Layer 12 of a small transformer language model trained on English Wikipedia (15 layers, counted from 0, width 96).
A neuron's activation on a vector x is SiLU(gate . x) times (in . x), where the dot is the dot product.
The model reads these tokens: "am " "as " "well " "as " "the " "f" "ash" "ion " "mark" "ers " "used " "by " "its " "m" "ale " "and " "female " "char" "act" "ers" ". " "The " "film " "won " "Best " "S" "ound "

The vector x that enters this layer's MLP at each token. A number n stands for n times 0.054.
0 "am ": 11 18 22 16 8 -11 5 -14 -9 8 -17 -7 1 5 -21 -2 -21 -6 -11 -5 -28 21 -10 -4 -2 -13 -21 -18 -11 -13 15 -30 0 -8 5 16 8 -9 -4 -13 6 55 -2 -21 5 -23 -2 81 -17 17 -16 7 7 9 -10 -26 4 -5 -21 -7 -13 -6 -1 6 -5 14 18 3 4 2 -5 -11 -12 0 18 9 -9 6 -2 -12 -1 -2 -29 -3 -24 0 -20 -22 -7 -21 -18 -14 -10 18 -2 9
1 "as ": 10 12 18 12 8 -14 4 -8 -6 8 -22 -24 -2 7 -11 -8 -21 -5 -4 -8 -29 17 -3 -8 -8 -14 -23 -10 -6 -15 22 -22 4 -1 5 22 15 -12 -1 -17 -3 49 -4 -34 4 -21 4 85 -4 11 -16 4 6 9 -9 -22 12 -7 -27 -4 -13 -10 -7 0 -4 17 10 -3 6 5 -8 -10 1 0 25 15 -8 2 2 -4 6 -2 -26 -8 -7 -2 -19 -14 -8 -14 -17 -13 -11 16 1 9
2 "well ": -6 9 15 2 25 -14 22 -20 2 16 -4 -7 -20 10 -17 2 -14 -9 -16 -16 -31 12 -14 -2 -11 1 -10 -15 -14 0 -3 -16 6 11 -7 -5 -13 -6 9 -11 11 42 -19 -30 12 -21 -2 81 -4 11 -7 12 -8 12 7 -8 20 8 -9 -16 -14 -28 13 13 -20 9 18 10 1 -11 5 -7 -4 -11 30 10 -23 2 -3 9 12 -22 -17 4 -10 -16 -11 -9 1 -30 -17 -8 -5 16 -3 13
3 "as ": 7 16 19 12 6 -9 15 -13 -7 10 -22 -19 -3 9 -10 -7 -20 -8 -6 -3 -24 10 -4 -8 -5 -8 -20 -7 -6 -7 18 -19 7 -2 1 19 12 -14 1 -21 -6 47 -2 -45 2 -25 3 87 -4 5 -13 1 3 6 -8 -22 6 -5 -27 -4 -20 -9 -1 -1 -1 18 1 -7 7 4 -5 -6 2 -1 27 19 -13 0 0 -2 8 -1 -30 -5 -5 -2 -15 -3 -3 -12 -18 -6 -7 17 2 9
4 "the ": 0 8 20 10 8 -6 4 -14 -3 5 -25 -20 -3 6 -11 -6 -17 -11 -5 -6 -15 6 -8 -3 -5 -10 -23 -8 -10 -10 28 -30 9 -3 10 16 14 -12 -12 -22 -7 44 -4 -32 6 -33 9 82 -7 7 -14 -11 17 11 -6 -18 5 -4 -29 -6 -14 -7 1 9 -17 20 0 -1 23 7 -7 -9 -5 3 30 14 1 11 -9 -6 2 6 -32 -6 -21 -5 -19 1 -4 -10 -10 -12 -5 14 5 16
5 "f": -10 9 5 13 42 -4 20 -19 -2 4 -19 -23 -31 12 -7 26 -12 -46 27 7 0 4 -19 17 1 -1 -33 4 -3 -10 6 -19 -23 21 -18 -2 5 -13 -5 -9 12 -22 -1 38 -6 -35 -4 12 -10 10 -11 11 6 -10 11 -1 -5 6 39 -5 2 -2 18 42 1 54 1 31 14 2 10 5 -10 30 48 17 -12 5 9 11 -28 -6 18 12 -15 -3 18 28 -2 -2 -31 -8 7 34 11 -30
6 "ash": -2 -20 30 7 21 -7 27 13 10 0 -19 -4 4 -7 -7 17 -29 -18 -50 -5 -3 12 -17 21 11 -16 -19 0 -18 -11 10 -11 17 20 -8 -5 13 6 -21 7 -61 5 -9 -1 26 -4 20 -5 -23 3 16 -17 11 0 20 -29 32 14 44 -11 -24 -27 22 3 -10 24 -10 -28 2 7 -10 -14 -27 3 -35 4 -24 -14 -25 -43 -48 -14 32 18 1 -7 13 -14 -7 -16 -17 -28 -7 7 -11 -8
7 "ion ": -17 11 15 21 15 -13 15 -16 -5 3 2 -17 -14 -2 11 8 -10 15 -14 -19 -18 1 -3 10 -4 -7 -2 -30 -18 -8 -16 -11 -13 11 -2 -1 -21 10 -6 27 -15 17 -4 -15 14 -14 2 89 -7 4 -19 14 -9 7 -14 -13 20 -3 5 -1 -13 -9 14 5 -3 -2 2 -1 3 -6 -13 -7 -11 12 6 -13 -6 5 -9 -4 10 -1 -62 2 -26 -4 0 -6 -1 -22 -7 -4 -5 9 -5 -8
8 "mark": -3 37 0 22 49 -8 15 24 12 -6 -14 1 -8 4 -5 17 -55 -1 -4 -13 10 3 -19 23 1 -9 -13 11 -12 -14 4 -25 -1 -6 -4 10 -29 -11 -5 16 -53 12 -1 16 -7 -45 14 15 23 -4 -22 19 4 26 -4 -34 44 16 7 -8 5 0 23 21 0 -15 19 7 15 3 10 -25 -19 14 -27 6 0 -8 -26 -34 -33 6 18 6 -11 0 -16 -35 -13 -17 -12 -24 -3 30 30 -10
9 "ers ": -6 13 15 14 24 -9 20 -13 -27 10 -1 -9 -15 6 -9 3 -7 4 -15 -20 -25 20 -12 4 -6 -1 -5 -19 -19 -16 -13 -20 -3 7 -7 3 -17 -11 6 13 -3 16 -5 -29 -1 -18 0 88 0 7 -25 14 -11 -1 0 -25 12 1 0 -21 -12 -12 8 -1 17 -3 12 -8 -12 -5 -2 -19 -11 2 13 -6 -12 5 8 6 19 -1 -37 3 -17 8 -10 2 4 -35 0 -10 -10 6 5 3
10 "used ": 10 19 17 15 12 -9 27 -20 -2 -1 -10 -2 -14 6 -9 10 -19 -9 -3 -3 -19 4 -21 0 -8 -16 -18 -5 -12 -13 -15 -28 13 12 -1 9 -2 -8 7 -4 -2 33 -1 -46 7 -28 2 79 1 7 -6 11 -1 5 4 -6 7 0 -17 -3 -12 -4 14 2 -1 -10 -5 -11 -3 7 11 -2 -5 -3 38 12 -16 -5 5 -7 21 6 -28 -23 1 -18 -13 13 5 -23 -30 -12 -3 24 3 19
11 "by ": 2 11 19 20 3 4 18 -16 -4 7 -14 -14 -5 7 4 -6 -16 -12 -1 -2 -5 6 -7 -10 -9 -4 -18 6 -7 -4 17 -18 5 2 4 20 17 -6 -11 -15 -3 32 3 -38 2 -35 5 89 -2 -5 -19 -15 6 14 1 -26 1 1 -25 -2 -25 -8 -10 3 -5 18 -11 -4 5 -1 -1 5 7 -2 29 17 -15 4 1 -7 9 4 -34 -10 3 -5 -16 -9 1 -9 -18 -8 -4 12 4 4
12 "its ": -7 4 7 8 5 0 23 2 0 2 -16 -17 -13 3 7 -3 -20 -8 -3 -13 3 -10 -6 -2 5 0 -12 -10 -12 -1 21 -19 10 10 1 -1 14 2 -15 -1 -11 19 1 -20 6 -25 34 88 2 3 -12 -24 7 14 -2 -13 2 5 -11 -12 -7 -17 8 7 -15 7 -12 -10 6 -2 1 -4 -1 10 41 19 -5 10 -8 -4 0 6 -44 -8 -34 -18 -10 10 -5 -11 -9 -6 7 10 -6 10
13 "m": -11 23 -2 26 8 10 22 6 1 -17 7 27 -29 -12 34 40 -12 -12 22 0 29 17 -37 4 -4 -1 -21 -14 -12 -12 2 -2 -17 0 -31 10 9 -31 -23 15 -20 -3 -10 12 -6 -21 -19 16 3 11 -30 9 -7 20 -15 -2 -3 -15 -7 10 -7 -19 11 2 -24 47 5 0 4 10 28 28 -13 49 35 8 -26 -24 -1 6 -35 8 24 4 -22 17 12 -1 2 -10 -33 -2 -8 12 9 -18
14 "ale ": -10 4 3 18 14 -10 29 -19 -10 9 -7 -8 -19 -3 11 7 -21 -6 -4 -16 12 -1 -12 5 3 8 -11 -32 -11 -10 -16 -9 2 14 -3 0 -6 4 -15 23 -23 22 0 -15 8 -23 28 84 -6 1 -6 0 1 12 -1 -4 15 8 14 5 -6 -22 30 5 -8 -3 -9 -15 -6 2 3 -1 -13 3 14 4 -5 3 -3 -7 -3 -6 -53 -4 -36 -11 6 -5 -3 -28 -13 -5 4 10 -6 20
15 "and ": -3 2 -2 21 10 2 32 6 -2 9 -12 -5 -16 8 8 -1 -14 -5 3 -7 -7 -1 3 -8 0 -1 -3 0 -11 -2 4 -6 7 10 -11 -10 4 3 -8 12 -12 23 6 -14 2 -8 29 94 4 -2 -6 -7 3 17 -23 -13 14 -1 -3 7 -3 -19 4 0 -2 5 -22 -3 14 -5 2 10 3 11 28 16 -15 1 -2 -6 -2 4 -45 7 -5 -6 -2 6 17 -21 -19 -5 6 17 0 -9
16 "female ": -8 17 -7 28 12 3 23 1 -4 16 5 -4 -23 -5 13 12 -20 -8 3 -20 11 -11 -17 6 -6 -8 6 -23 -4 -3 -6 -11 -3 10 -15 8 3 12 -26 15 -17 16 -8 6 9 -20 36 78 -1 1 -12 -8 2 7 -6 -11 20 -11 -1 16 -18 -15 33 2 -13 12 -15 3 -6 13 7 2 -8 14 34 14 -25 5 1 -10 -1 -2 -45 1 -40 -9 -11 -11 -3 -19 -12 1 5 10 -12 17
17 "char": -35 4 -36 40 23 -24 23 2 -10 -7 16 -2 0 -7 6 -10 -25 -14 18 -11 12 -2 -9 8 -30 -20 6 24 7 -7 4 -21 25 -16 -4 -2 3 10 -21 15 -2 27 -13 28 -7 -39 10 32 -11 -24 -28 5 0 35 -18 -29 61 2 15 13 -42 -24 20 -7 -11 25 4 29 13 -11 1 16 -9 2 1 -9 -3 7 -22 -45 -24 -4 29 -12 0 12 6 1 7 -12 -18 -14 11 17 24 -18
18 "act": 8 0 20 24 37 -43 33 -1 17 13 4 -9 18 -2 -1 12 -12 -32 1 8 10 31 12 2 22 13 -19 38 -21 20 10 -15 -2 -5 28 9 -25 -12 -31 -27 -24 27 13 -16 -24 -39 28 -3 -14 17 -14 -12 12 -29 -23 10 18 33 32 -40 -10 -31 -3 19 9 -2 -23 -6 -17 12 -3 -41 -27 25 -19 6 -11 -16 -21 -9 -15 -16 4 25 13 4 -10 -10 -13 -7 9 11 -11 4 9 3
19 "ers": -21 7 32 -25 56 -9 13 -4 21 -31 -12 25 10 3 -5 4 29 0 6 -4 -27 2 -3 25 -41 9 -8 0 6 -27 20 -2 -2 22 11 3 -6 -18 0 27 -27 12 7 -28 11 -29 31 27 -1 13 -19 -15 10 -22 -2 -35 2 24 7 -26 2 -20 5 24 10 -4 -7 12 40 3 17 -15 -44 16 -22 -8 -8 5 9 -22 9 4 -2 -2 -25 17 -15 5 -24 -24 -29 23 15 -13 18 -12
20 ". ": 6 14 34 2 10 -1 1 -7 -8 4 -28 -12 5 10 -16 -13 -17 -5 -4 -4 -25 23 -11 -5 -8 -5 -25 -4 -7 -5 19 -15 8 -9 9 22 23 -17 -4 -26 2 55 -6 -46 8 -27 -10 73 -4 2 -20 18 17 1 -16 -2 7 2 -37 -5 -32 -3 0 3 -17 23 -5 3 20 3 -6 -1 2 5 24 9 -4 10 -1 5 8 0 -8 -3 -27 9 -21 -8 -2 -17 -16 -10 -9 13 6 10
21 "The ": -11 -9 12 10 7 6 8 -13 12 6 -20 -25 -4 9 -4 -7 -14 -9 3 -10 -2 -16 -6 10 -3 -1 -21 -5 -10 1 9 -24 9 -6 3 5 3 -4 -13 0 -16 19 -10 -8 6 -40 27 90 1 -3 -6 -21 16 13 10 -4 3 7 -16 3 -8 0 7 9 -12 18 -10 -3 25 8 -3 -11 -9 14 28 15 -4 3 -11 -10 -5 21 -36 -10 -20 -5 -22 13 7 -14 7 -15 -2 6 -7 8
22 "film ": -17 -9 19 16 32 -5 14 1 -21 12 -23 -25 -29 16 6 12 -26 1 -14 -46 -14 5 -14 -1 -7 -2 -10 -28 -29 -3 -14 -8 -9 2 14 7 -15 19 -10 25 -23 20 -9 -1 1 -36 18 56 1 -7 -16 31 -12 1 9 -17 35 9 -10 -7 -15 15 17 -5 2 23 -15 -29 0 -9 -4 -16 -16 34 17 11 -15 15 3 3 -15 6 -32 -5 -20 -14 -17 10 14 -40 1 -20 -11 -3 -14 10
23 "won ": 1 25 -8 5 18 -18 -1 -13 -14 1 -7 -16 -41 16 -10 15 -14 -31 2 -32 8 -18 -7 2 -18 5 -9 22 -29 -21 -16 -4 -8 -6 -9 15 10 -5 11 -18 -22 19 16 -30 -9 -19 -16 69 -9 -10 -9 -13 -7 6 18 -5 29 -3 8 2 -4 12 -1 18 10 8 -13 -21 -8 5 6 -8 10 16 28 0 -26 -11 -6 -3 14 25 -9 -19 7 -17 -39 8 18 -31 -9 -3 2 36 0 -9
24 "Best ": -11 30 -20 3 13 -3 -15 2 -16 -17 -21 -21 -44 -27 8 21 -18 -12 -4 -30 15 -7 3 4 -15 7 9 -23 -19 -48 -32 21 -6 -2 6 17 -15 -16 -7 -9 -17 17 5 -26 2 -33 5 48 -4 -14 -14 2 -2 6 29 22 36 8 17 25 -26 -11 15 18 -3 13 -24 -32 17 1 0 -14 -14 20 40 24 -17 34 -11 -6 -8 17 -32 -4 -12 3 -9 15 0 -18 -2 -9 -6 10 5 6
25 "S": -31 -19 27 -10 13 10 19 10 -39 -26 -6 -7 1 -30 5 31 -27 -5 -5 -30 21 -9 -7 1 -16 6 -16 0 6 -3 -11 12 -6 -16 -54 2 18 -16 -13 27 9 -1 -11 32 4 -19 13 37 5 10 -17 13 -2 3 7 -12 17 19 -9 1 20 -37 1 -10 -15 38 7 -19 5 14 10 4 -25 0 -10 -8 23 0 20 -5 -47 17 16 -13 15 -3 -13 37 5 -14 -10 20 -9 27 24 -17
26 "ound ": 1 35 -21 -2 4 13 -7 -3 -19 -5 -3 -10 -35 -33 19 38 -25 -5 -18 -33 22 -1 7 14 -10 12 -10 -24 -19 -36 -39 15 2 -2 15 2 -24 -1 0 4 -22 7 1 -22 -17 -20 -18 62 3 6 -7 4 -1 -3 -7 4 40 2 16 3 -19 -7 11 2 -1 4 -5 -9 11 -18 -17 -1 -25 0 -4 5 -7 19 -14 -9 1 15 -47 19 -32 -16 -9 4 3 -19 -7 9 -9 22 4 3

Each question shows the input weights of one neuron of the MLP. A number n stands for n times 0.0085.

n201 gate: 9 -5 12 5 6 -5 10 47 15 39 -32 26 8 22 5 -24 -3 -12 -2 10 -18 -1 3 8 26 1 44 20 16 26 1 -42 7 -24 11 -34 -4 -6 7 5 13 26 34 28 -17 8 27 25 -19 -24 55 10 10 -25 2 5 -19 3 -17 -11 34 -7 2 -14 -38 -14 5 -20 -4 -11 21 11 -7 18 4 -7 20 -5 2 22 21 40 -7 -3 -9 10 -23 1 -9 25 15 -35 -5 -10 -29 -2
n201 in: -27 10 -1 -5 -12 -10 54 3 6 3 11 25 -5 27 31 -20 -55 -3 13 45 -12 -33 -3 -8 2 -18 -3 14 34 21 -15 -8 -8 11 6 42 -15 -16 -17 -33 47 5 -38 -3 -4 10 19 -1 7 11 23 -56 -14 7 -7 13 -14 -26 29 32 18 6 -13 8 8 -1 21 -25 -21 -17 -1 33 15 7 12 4 10 -12 -28 -33 18 12 23 37 8 48 -7 7 27 10 17 -10 -10 -16 30 4
On which two tokens does it fire most, strongest first? 19 "ers", 7 "ion "

n148 gate: 17 -10 26 5 10 7 16 -34 4 -9 -14 14 11 19 -49 -31 -23 -17 17 13 14 30 7 4 31 -9 -27 22 29 -29 -8 -28 -1 13 7 6 -14 -10 47 8 -4 17 8 -35 -15 -6 -14 -40 34 -13 14 16 9 21 -8 8 -13 -16 -8 -1 13 -18 14 -13 9 -1 -11 14 -1 53 12 -17 4 24 23 16 54 15 -1 -2 -17 1 6 32 17 -6 1 -36 39 -17 7 -9 -11 -23 -12 1
n148 in: 8 -26 -26 17 2 -13 -8 -9 24 9 16 -42 -20 -13 -6 -4 3 12 -3 -16 -71 24 1 20 -10 -1 -10 24 -23 22 -21 -21 19 -21 -23 -31 4 -10 -30 -3 -19 36 32 1 -20 -17 9 -5 -10 7 -23 2 -15 32 -49 29 -16 -19 -5 5 -1 1 12 -4 30 -3 7 -1 -14 -1 13 12 23 13 -20 -36 24 10 -14 -4 -25 17 -54 48 -19 13 -30 14 36 -17 9 -1 -13 -15 -31 31
On which two tokens does it fire most, strongest first? 18 "act", 20 ". "

n22 gate: -26 23 -35 14 -29 28 55 7 -22 -4 -31 3 -4 -38 19 -19 13 1 -34 -11 23 21 -5 -4 15 -17 13 -3 -4 -8 -21 -9 -39 -34 43 -7 -28 13 24 16 2 35 1 5 -24 1 -12 15 19 -1 31 3 22 21 21 -8 -9 19 16 20 16 33 15 15 -29 -3 -17 27 -26 -30 61 38 5 -33 28 -16 -44 14 9 14 -20 8 3 -49 -13 17 24 -12 -21 1 4 39 -17 1 16 -10
n22 in: -4 20 -20 -14 -38 -26 -30 -40 11 -6 15 12 -54 5 1 16 -32 8 -5 14 -3 -22 -26 -28 14 -34 -42 -35 -23 27 -2 -4 27 9 -5 10 -27 -20 21 7 16 20 12 0 -3 8 -11 -1 -10 -18 30 4 -18 -31 -14 17 -10 -20 6 16 8 -30 -15 -2 9 -33 -12 -3 24 -4 -16 -39 10 -3 11 1 -7 14 40 40 -12 4 -16 2 30 -35 -26 43 -10 -26 -18 -29 3 -19 41 17
On which three tokens does it fire most, strongest first? 24 "Best ", 26 "ound ", 10 "used "

n141 gate: 8 -22 -10 -12 -15 -1 -22 10 9 -25 -16 -10 18 -11 -9 28 -18 -15 13 -23 6 -15 6 4 28 -58 -50 -11 -23 29 -18 38 30 -30 3 20 7 9 9 -2 -6 -13 24 4 2 -18 -6 -3 36 7 1 -11 -23 36 -3 29 -28 12 -10 8 3 -17 20 -28 -43 8 34 -13 -14 -38 8 -58 -18 -1 15 -14 14 -8 19 3 2 -4 8 27 -13 -48 6 7 26 37 5 33 -23 33 -14 13
n141 in: 23 3 -17 -25 24 8 18 -23 12 19 30 -21 -18 -3 6 35 32 -25 19 19 3 -11 51 27 12 -7 5 -2 9 6 -30 -19 11 10 -31 34 4 11 -34 19 16 13 1 -9 9 25 -11 10 16 -8 -8 -31 -31 13 23 7 9 -38 -28 22 -7 -13 1 -26 -11 13 14 19 8 -6 -8 -35 -1 44 -13 -13 7 22 -3 4 2 39 -16 -28 9 5 -16 13 24 -7 -7 -24 -20 4 -1 -19
On which two tokens does it fire most, strongest first? 25 "S", 26 "ound "

n181 gate: 22 27 -51 -53 0 11 -8 14 12 -13 20 -31 -3 -9 -5 33 -24 17 -24 12 -5 1 30 -6 7 9 -18 -9 16 23 -21 -35 19 4 -30 -20 35 -40 -12 10 5 -14 13 27 -65 13 -31 -17 6 12 -35 24 7 5 39 3 -7 3 -4 1 26 -16 -14 31 -18 -11 25 -19 -25 24 33 5 -1 5 41 35 -31 5 -21 12 -21 32 13 42 -17 -8 18 -3 -9 16 18 -11 1 16 -22 -17
n181 in: -4 -14 -3 8 36 7 32 -37 37 32 -26 42 22 26 18 38 1 12 9 26 5 49 16 32 -37 -22 -12 23 -18 30 -8 12 -23 -24 14 24 -45 2 -17 35 26 3 -12 -21 24 8 7 33 -7 29 19 7 -34 18 -32 5 -19 7 31 3 -17 18 10 3 -49 42 11 -4 -15 40 8 -22 4 -8 -38 -22 33 -3 -16 -32 -12 -8 -8 -3 -26 -43 -3 -12 -16 3 -23 1 21 16 7 -8
On which three tokens does it fire most, strongest first? 13 "m", 5 "f", 8 "mark"

n207 gate: 14 9 -14 8 -3 42 5 0 22 23 28 5 -2 -19 -17 1 -6 14 -37 -10 23 -35 -10 -31 -19 -3 -9 -3 23 34 12 -4 19 -10 14 45 3 -4 7 -5 -74 -15 32 -45 -23 -12 16 1 11 13 14 -31 -17 33 28 0 -28 7 8 -5 -4 -38 6 -59 5 9 -21 -10 5 -3 7 14 -18 -36 -10 -4 -15 -19 17 7 23 -16 20 -40 49 7 26 -20 -4 -25 -5 21 10 -29 -19 -9
n207 in: -6 18 -12 -7 26 -6 -31 9 -4 -3 17 10 8 21 25 -9 -12 29 3 0 -6 -17 -18 1 8 -37 -31 -8 -1 -11 9 -2 -13 -1 -10 -12 32 -14 -30 -4 0 22 21 7 -10 30 -2 -21 -8 -52 -44 -14 12 29 10 -44 1 -11 -3 7 9 -3 -35 17 -7 33 -27 -37 -9 12 18 2 11 -7 5 -1 14 6 37 12 -19 -19 -49 -21 27 -17 -28 43 -4 -7 33 3 -52 13 19 -46
On which token does it fire most, and how strongly? 11 "by ", at about 2.1

n165 gate: 7 -8 -35 27 2 26 -12 9 -10 -1 -47 -10 -29 -6 -13 43 5 -2 -15 24 5 -28 27 -11 -1 -32 66 -7 3 26 2 0 7 -25 19 38 1 -18 47 -8 -15 14 3 -20 5 0 -12 -33 20 8 43 -56 10 -7 -18 12 -8 25 -28 -24 -18 -7 -32 13 10 -19 -22 -1 7 7 4 -51 8 28 -25 0 21 -5 5 -3 5 -1 -15 -17 28 -8 24 19 32 12 0 -14 -3 42 -21 -29
n165 in: -3 32 -18 5 36 4 12 3 20 10 14 38 -12 3 -10 56 33 4 34 23 -9 -41 3 1 -12 22 -12 22 -17 -16 4 -52 14 -27 -3 31 1 -31 -31 1 -1 15 1 -11 -27 3 -40 -31 -22 -11 -7 -33 32 -25 5 -35 -1 30 -25 -14 -4 -2 1 24 -6 -6 -6 9 20 -22 -29 -17 -15 -59 -40 -7 29 3 -3 -12 11 3 -1 -12 -31 -42 12 2 43 -3 42 5 16 39 -23 -17
On which three tokens does it fire most, strongest first? 18 "act", 23 "won ", 22 "film "

n159 gate: -8 -15 -15 3 34 37 -34 11 15 14 10 -24 17 7 -6 -6 -3 12 -38 25 13 8 2 -37 26 4 23 -20 14 16 6 63 -18 -28 -4 -3 0 -2 5 9 -25 26 -26 -37 5 29 18 7 -7 0 13 -43 8 -14 -19 10 27 -1 11 -23 36 -25 7 -16 38 -1 -26 6 7 8 -20 45 27 -3 -21 8 -47 -18 -8 -3 5 5 19 -7 -12 -18 -30 54 5 -13 40 1 -5 -5 41 28
n159 in: -18 13 -40 -16 -30 23 -11 -27 2 11 -10 -39 30 -19 -30 -10 -35 26 21 -29 41 37 28 7 5 -10 58 -2 4 45 61 30 25 -9 -39 -29 -24 30 14 -33 3 31 2 4 -9 50 10 23 -2 22 -57 13 24 -11 -32 20 5 14 3 11 -8 16 -39 34 11 24 -30 -5 50 -8 -70 -26 -6 11 -44 -6 -29 4 -22 11 26 -25 -6 10 13 17 10 4 18 -20 17 -9 -33 -20 5 -15
On which token does it fire most? 10 "used "

n232 gate: 13 -6 -38 -6 -5 -7 -1 23 27 26 -10 2 -1 14 26 8 -8 24 -11 -21 -8 13 -8 -10 9 4 3 40 13 -1 -12 -5 0 -1 -3 25 8 14 -47 27 10 -1 -67 -11 -2 28 24 60 -9 -15 26 -8 -35 -9 26 11 5 31 8 13 37 -22 -33 -25 1 1 9 13 -29 -18 7 5 -13 -29 -11 -11 2 21 30 6 5 15 -4 -15 16 22 -22 -32 9 12 9 -26 -4 -26 17 2
n232 in: -31 -18 -24 -6 1 12 -45 -8 -4 11 3 -10 -2 5 -13 6 -2 -31 5 -8 17 -21 8 -9 -5 -39 8 -2 22 39 -16 5 -35 43 -10 -54 20 12 -13 -32 -2 42 17 9 -27 -4 -2 -12 17 1 -21 -20 14 -6 -14 -31 29 -28 -31 -1 -23 2 19 -6 8 -26 7 -19 6 -20 2 -1 11 16 -5 -5 23 -21 -24 -13 -3 -15 -14 -17 -17 -26 25 40 11 7 -19 -17 -34 -5 7 21
On which token does it fire most? 16 "female "

n51 gate: -17 -57 -1 -12 -24 1 -13 14 -20 -11 3 -5 7 -12 -34 2 -34 5 -12 -12 8 -15 24 -14 6 39 9 1 -24 -18 20 -13 -3 -9 44 23 7 -11 28 -7 13 -25 -13 -4 16 27 14 -5 -20 27 5 -19 20 27 -3 69 -2 -48 -18 24 8 6 -3 5 -6 25 17 23 23 -15 39 14 -37 13 16 15 -31 1 -1 5 8 20 11 6 8 14 -12 15 -4 -14 21 23 -18 19 -10 8
n51 in: -20 -36 25 -59 5 -16 13 25 -4 -51 -22 -13 11 -11 -2 -21 18 -6 -22 -7 35 4 -7 3 52 22 -5 7 8 -7 46 -23 10 -54 44 42 -57 -3 1 -9 -27 -31 -13 -17 10 7 -11 -14 12 17 -12 27 46 12 14 16 9 -30 -32 -23 2 10 -31 21 -17 7 16 1 -14 -26 0 0 -14 -6 9 34 -9 -3 45 10 35 12 6 50 -7 33 11 22 -26 -53 -17 10 7 37 -24 21
On which token does it fire most? 17 "char"

n81 gate: 17 23 -12 -14 -3 -20 -4 12 7 16 -5 24 19 22 11 -30 -3 5 -37 12 -9 -46 64 -1 -14 8 -15 -39 2 -33 -28 3 31 -23 -1 -2 40 -24 -15 -8 -35 -7 -16 19 15 18 4 -19 14 -22 16 -5 3 23 56 37 25 -25 -25 -32 0 16 1 26 15 3 17 22 1 -12 52 -25 -15 15 1 20 -9 -10 -20 -13 -13 1 -12 5 29 -13 28 7 -5 -13 -51 -19 -10 -24 -13 -6
n81 in: 31 -29 -20 -35 12 10 -14 33 19 -11 -17 6 37 -21 22 -2 -10 24 4 27 17 15 -24 31 -7 -30 25 7 -25 -24 -1 2 -28 -12 -35 1 2 -34 -15 16 -7 -36 -4 -27 3 -5 4 -21 6 29 -28 5 10 38 21 -3 1 -32 28 -16 27 -14 10 -28 2 -5 53 -20 -8 0 11 -9 -1 30 24 8 -45 -12 -66 -10 -18 -2 -5 -13 18 -18 -11 -10 -11 -1 5 11 5 -12 -30 -3
On which token does it fire most? 6 "ash"

n28 gate: -27 -41 -11 2 7 -30 -32 28 -17 -23 9 -11 -3 -4 -31 -7 -25 -4 -23 0 9 11 -12 -5 2 -15 3 30 -29 19 25 33 -21 26 14 17 -2 13 6 -20 17 -7 -24 -17 20 -8 15 2 -16 -7 -53 2 -16 2 -8 -30 49 -16 -36 -6 15 22 9 16 2 5 0 -6 9 -18 -8 -17 44 12 -6 -24 29 33 0 -36 12 31 13 1 -4 3 2 -3 29 29 -5 -1 -21 -21 -15 -1
n28 in: 6 9 -19 1 2 10 -12 47 -16 -35 24 -41 5 -46 -16 8 13 0 -19 -10 -33 -4 -15 30 -27 12 -2 20 -4 -26 -4 -12 22 2 -12 19 19 7 -21 3 -35 14 19 -27 -9 7 -38 -23 31 16 10 -16 -22 10 -17 6 -24 9 -26 6 -54 -3 13 -10 -3 -1 13 -35 -23 -5 11 -11 -32 13 -11 -10 6 -10 -30 -32 6 24 15 -10 -23 -23 11 20 -6 2 61 -15 6 10 -22 -18
On which token does it fire most, and how strongly? 17 "char", at about 2.1

n150 gate: 11 6 -44 7 8 26 -23 46 10 2 5 35 -18 -11 -8 16 12 -5 1 -6 -24 -27 16 11 22 19 -10 -5 10 -14 -5 -7 -10 2 16 -25 -22 -2 18 20 13 15 -24 -39 16 5 -9 5 8 28 -35 11 -13 0 7 14 -36 12 6 17 -13 -28 -22 -13 -8 32 -29 -3 16 7 -22 -13 -3 8 11 20 28 85 5 -2 16 20 -7 -16 -19 -18 -13 2 -16 27 23 -1 16 -27 -2 -6
n150 in: 44 -49 -2 26 -32 -1 1 4 -17 1 2 -36 15 -31 -5 13 -11 26 25 -18 11 -6 8 6 -18 39 -15 -12 -42 -6 -45 -14 13 -35 18 10 -5 -34 26 1 6 36 15 -4 -14 -3 10 0 8 -20 4 2 11 0 -14 19 37 27 -18 -19 -17 35 13 -11 -9 12 13 22 11 65 -5 47 -5 7 11 17 -5 8 -18 34 -8 1 25 5 22 16 22 -16 18 2 -29 -4 39 -27 3 -21
On which token does it fire most? 24 "Best "

n130 gate: -19 4 3 -28 2 -5 24 8 -36 -13 -24 26 -2 -9 17 -44 -10 -3 11 27 9 -15 -1 -18 12 15 22 -4 11 -1 22 18 -17 19 21 -5 25 8 5 9 25 -11 -21 -20 -9 -23 4 -18 57 12 -46 3 23 -14 -9 29 44 -13 -14 1 -14 -21 -25 -13 10 -5 26 15 -11 -49 -17 24 10 16 14 19 2 -3 -24 -14 -39 -32 -28 10 -16 19 1 0 -7 43 -20 -32 33 70 22 -1
n130 in: 10 33 -9 13 -38 19 10 -2 22 17 -3 -3 -13 -26 22 -40 -47 55 17 -16 8 20 -11 3 3 11 1 -21 24 30 -37 1 9 15 12 26 -7 10 7 30 29 -3 20 3 -19 4 16 9 -16 23 -2 34 43 -11 -38 12 -10 -37 8 -32 -41 -1 -10 -3 -5 12 -23 -3 -1 6 15 0 -36 -9 20 -8 -9 -19 -5 -25 -30 6 -6 -36 15 3 -6 -22 16 36 28 -6 -33 -36 38 7
On which token does it fire most? 17 "char"

n37 gate: -16 -3 12 11 -33 3 -8 3 -2 -20 -2 40 18 4 -43 25 3 -11 3 -6 19 31 10 -11 -4 11 -3 -18 26 -26 -12 13 -26 0 -2 8 59 18 -19 -9 -12 11 -14 -14 38 -6 -15 43 10 8 -7 17 0 -27 -3 34 -28 -4 13 -38 -27 26 0 6 -6 1 37 23 -11 -2 -31 24 5 -5 15 23 -35 34 -9 -12 38 -26 12 8 -32 3 19 1 -11 -30 15 12 -23 -29 20 -43
n37 in: 24 29 11 -19 5 -15 -8 9 -23 -13 24 -50 27 15 1 3 -18 11 -24 6 -11 32 -6 -18 -11 6 -5 -20 5 32 21 -11 24 -30 15 11 -18 -49 2 8 -1 -35 -10 -18 23 -18 -20 -10 7 3 30 7 18 9 6 -22 -5 3 -29 -24 8 -5 -2 28 15 10 6 12 23 -20 -4 2 24 -10 -23 36 1 11 -42 13 -20 -20 27 -35 9 -27 7 10 -15 -22 -32 -19 16 25 35 13
On which token does it fire most? 20 ". "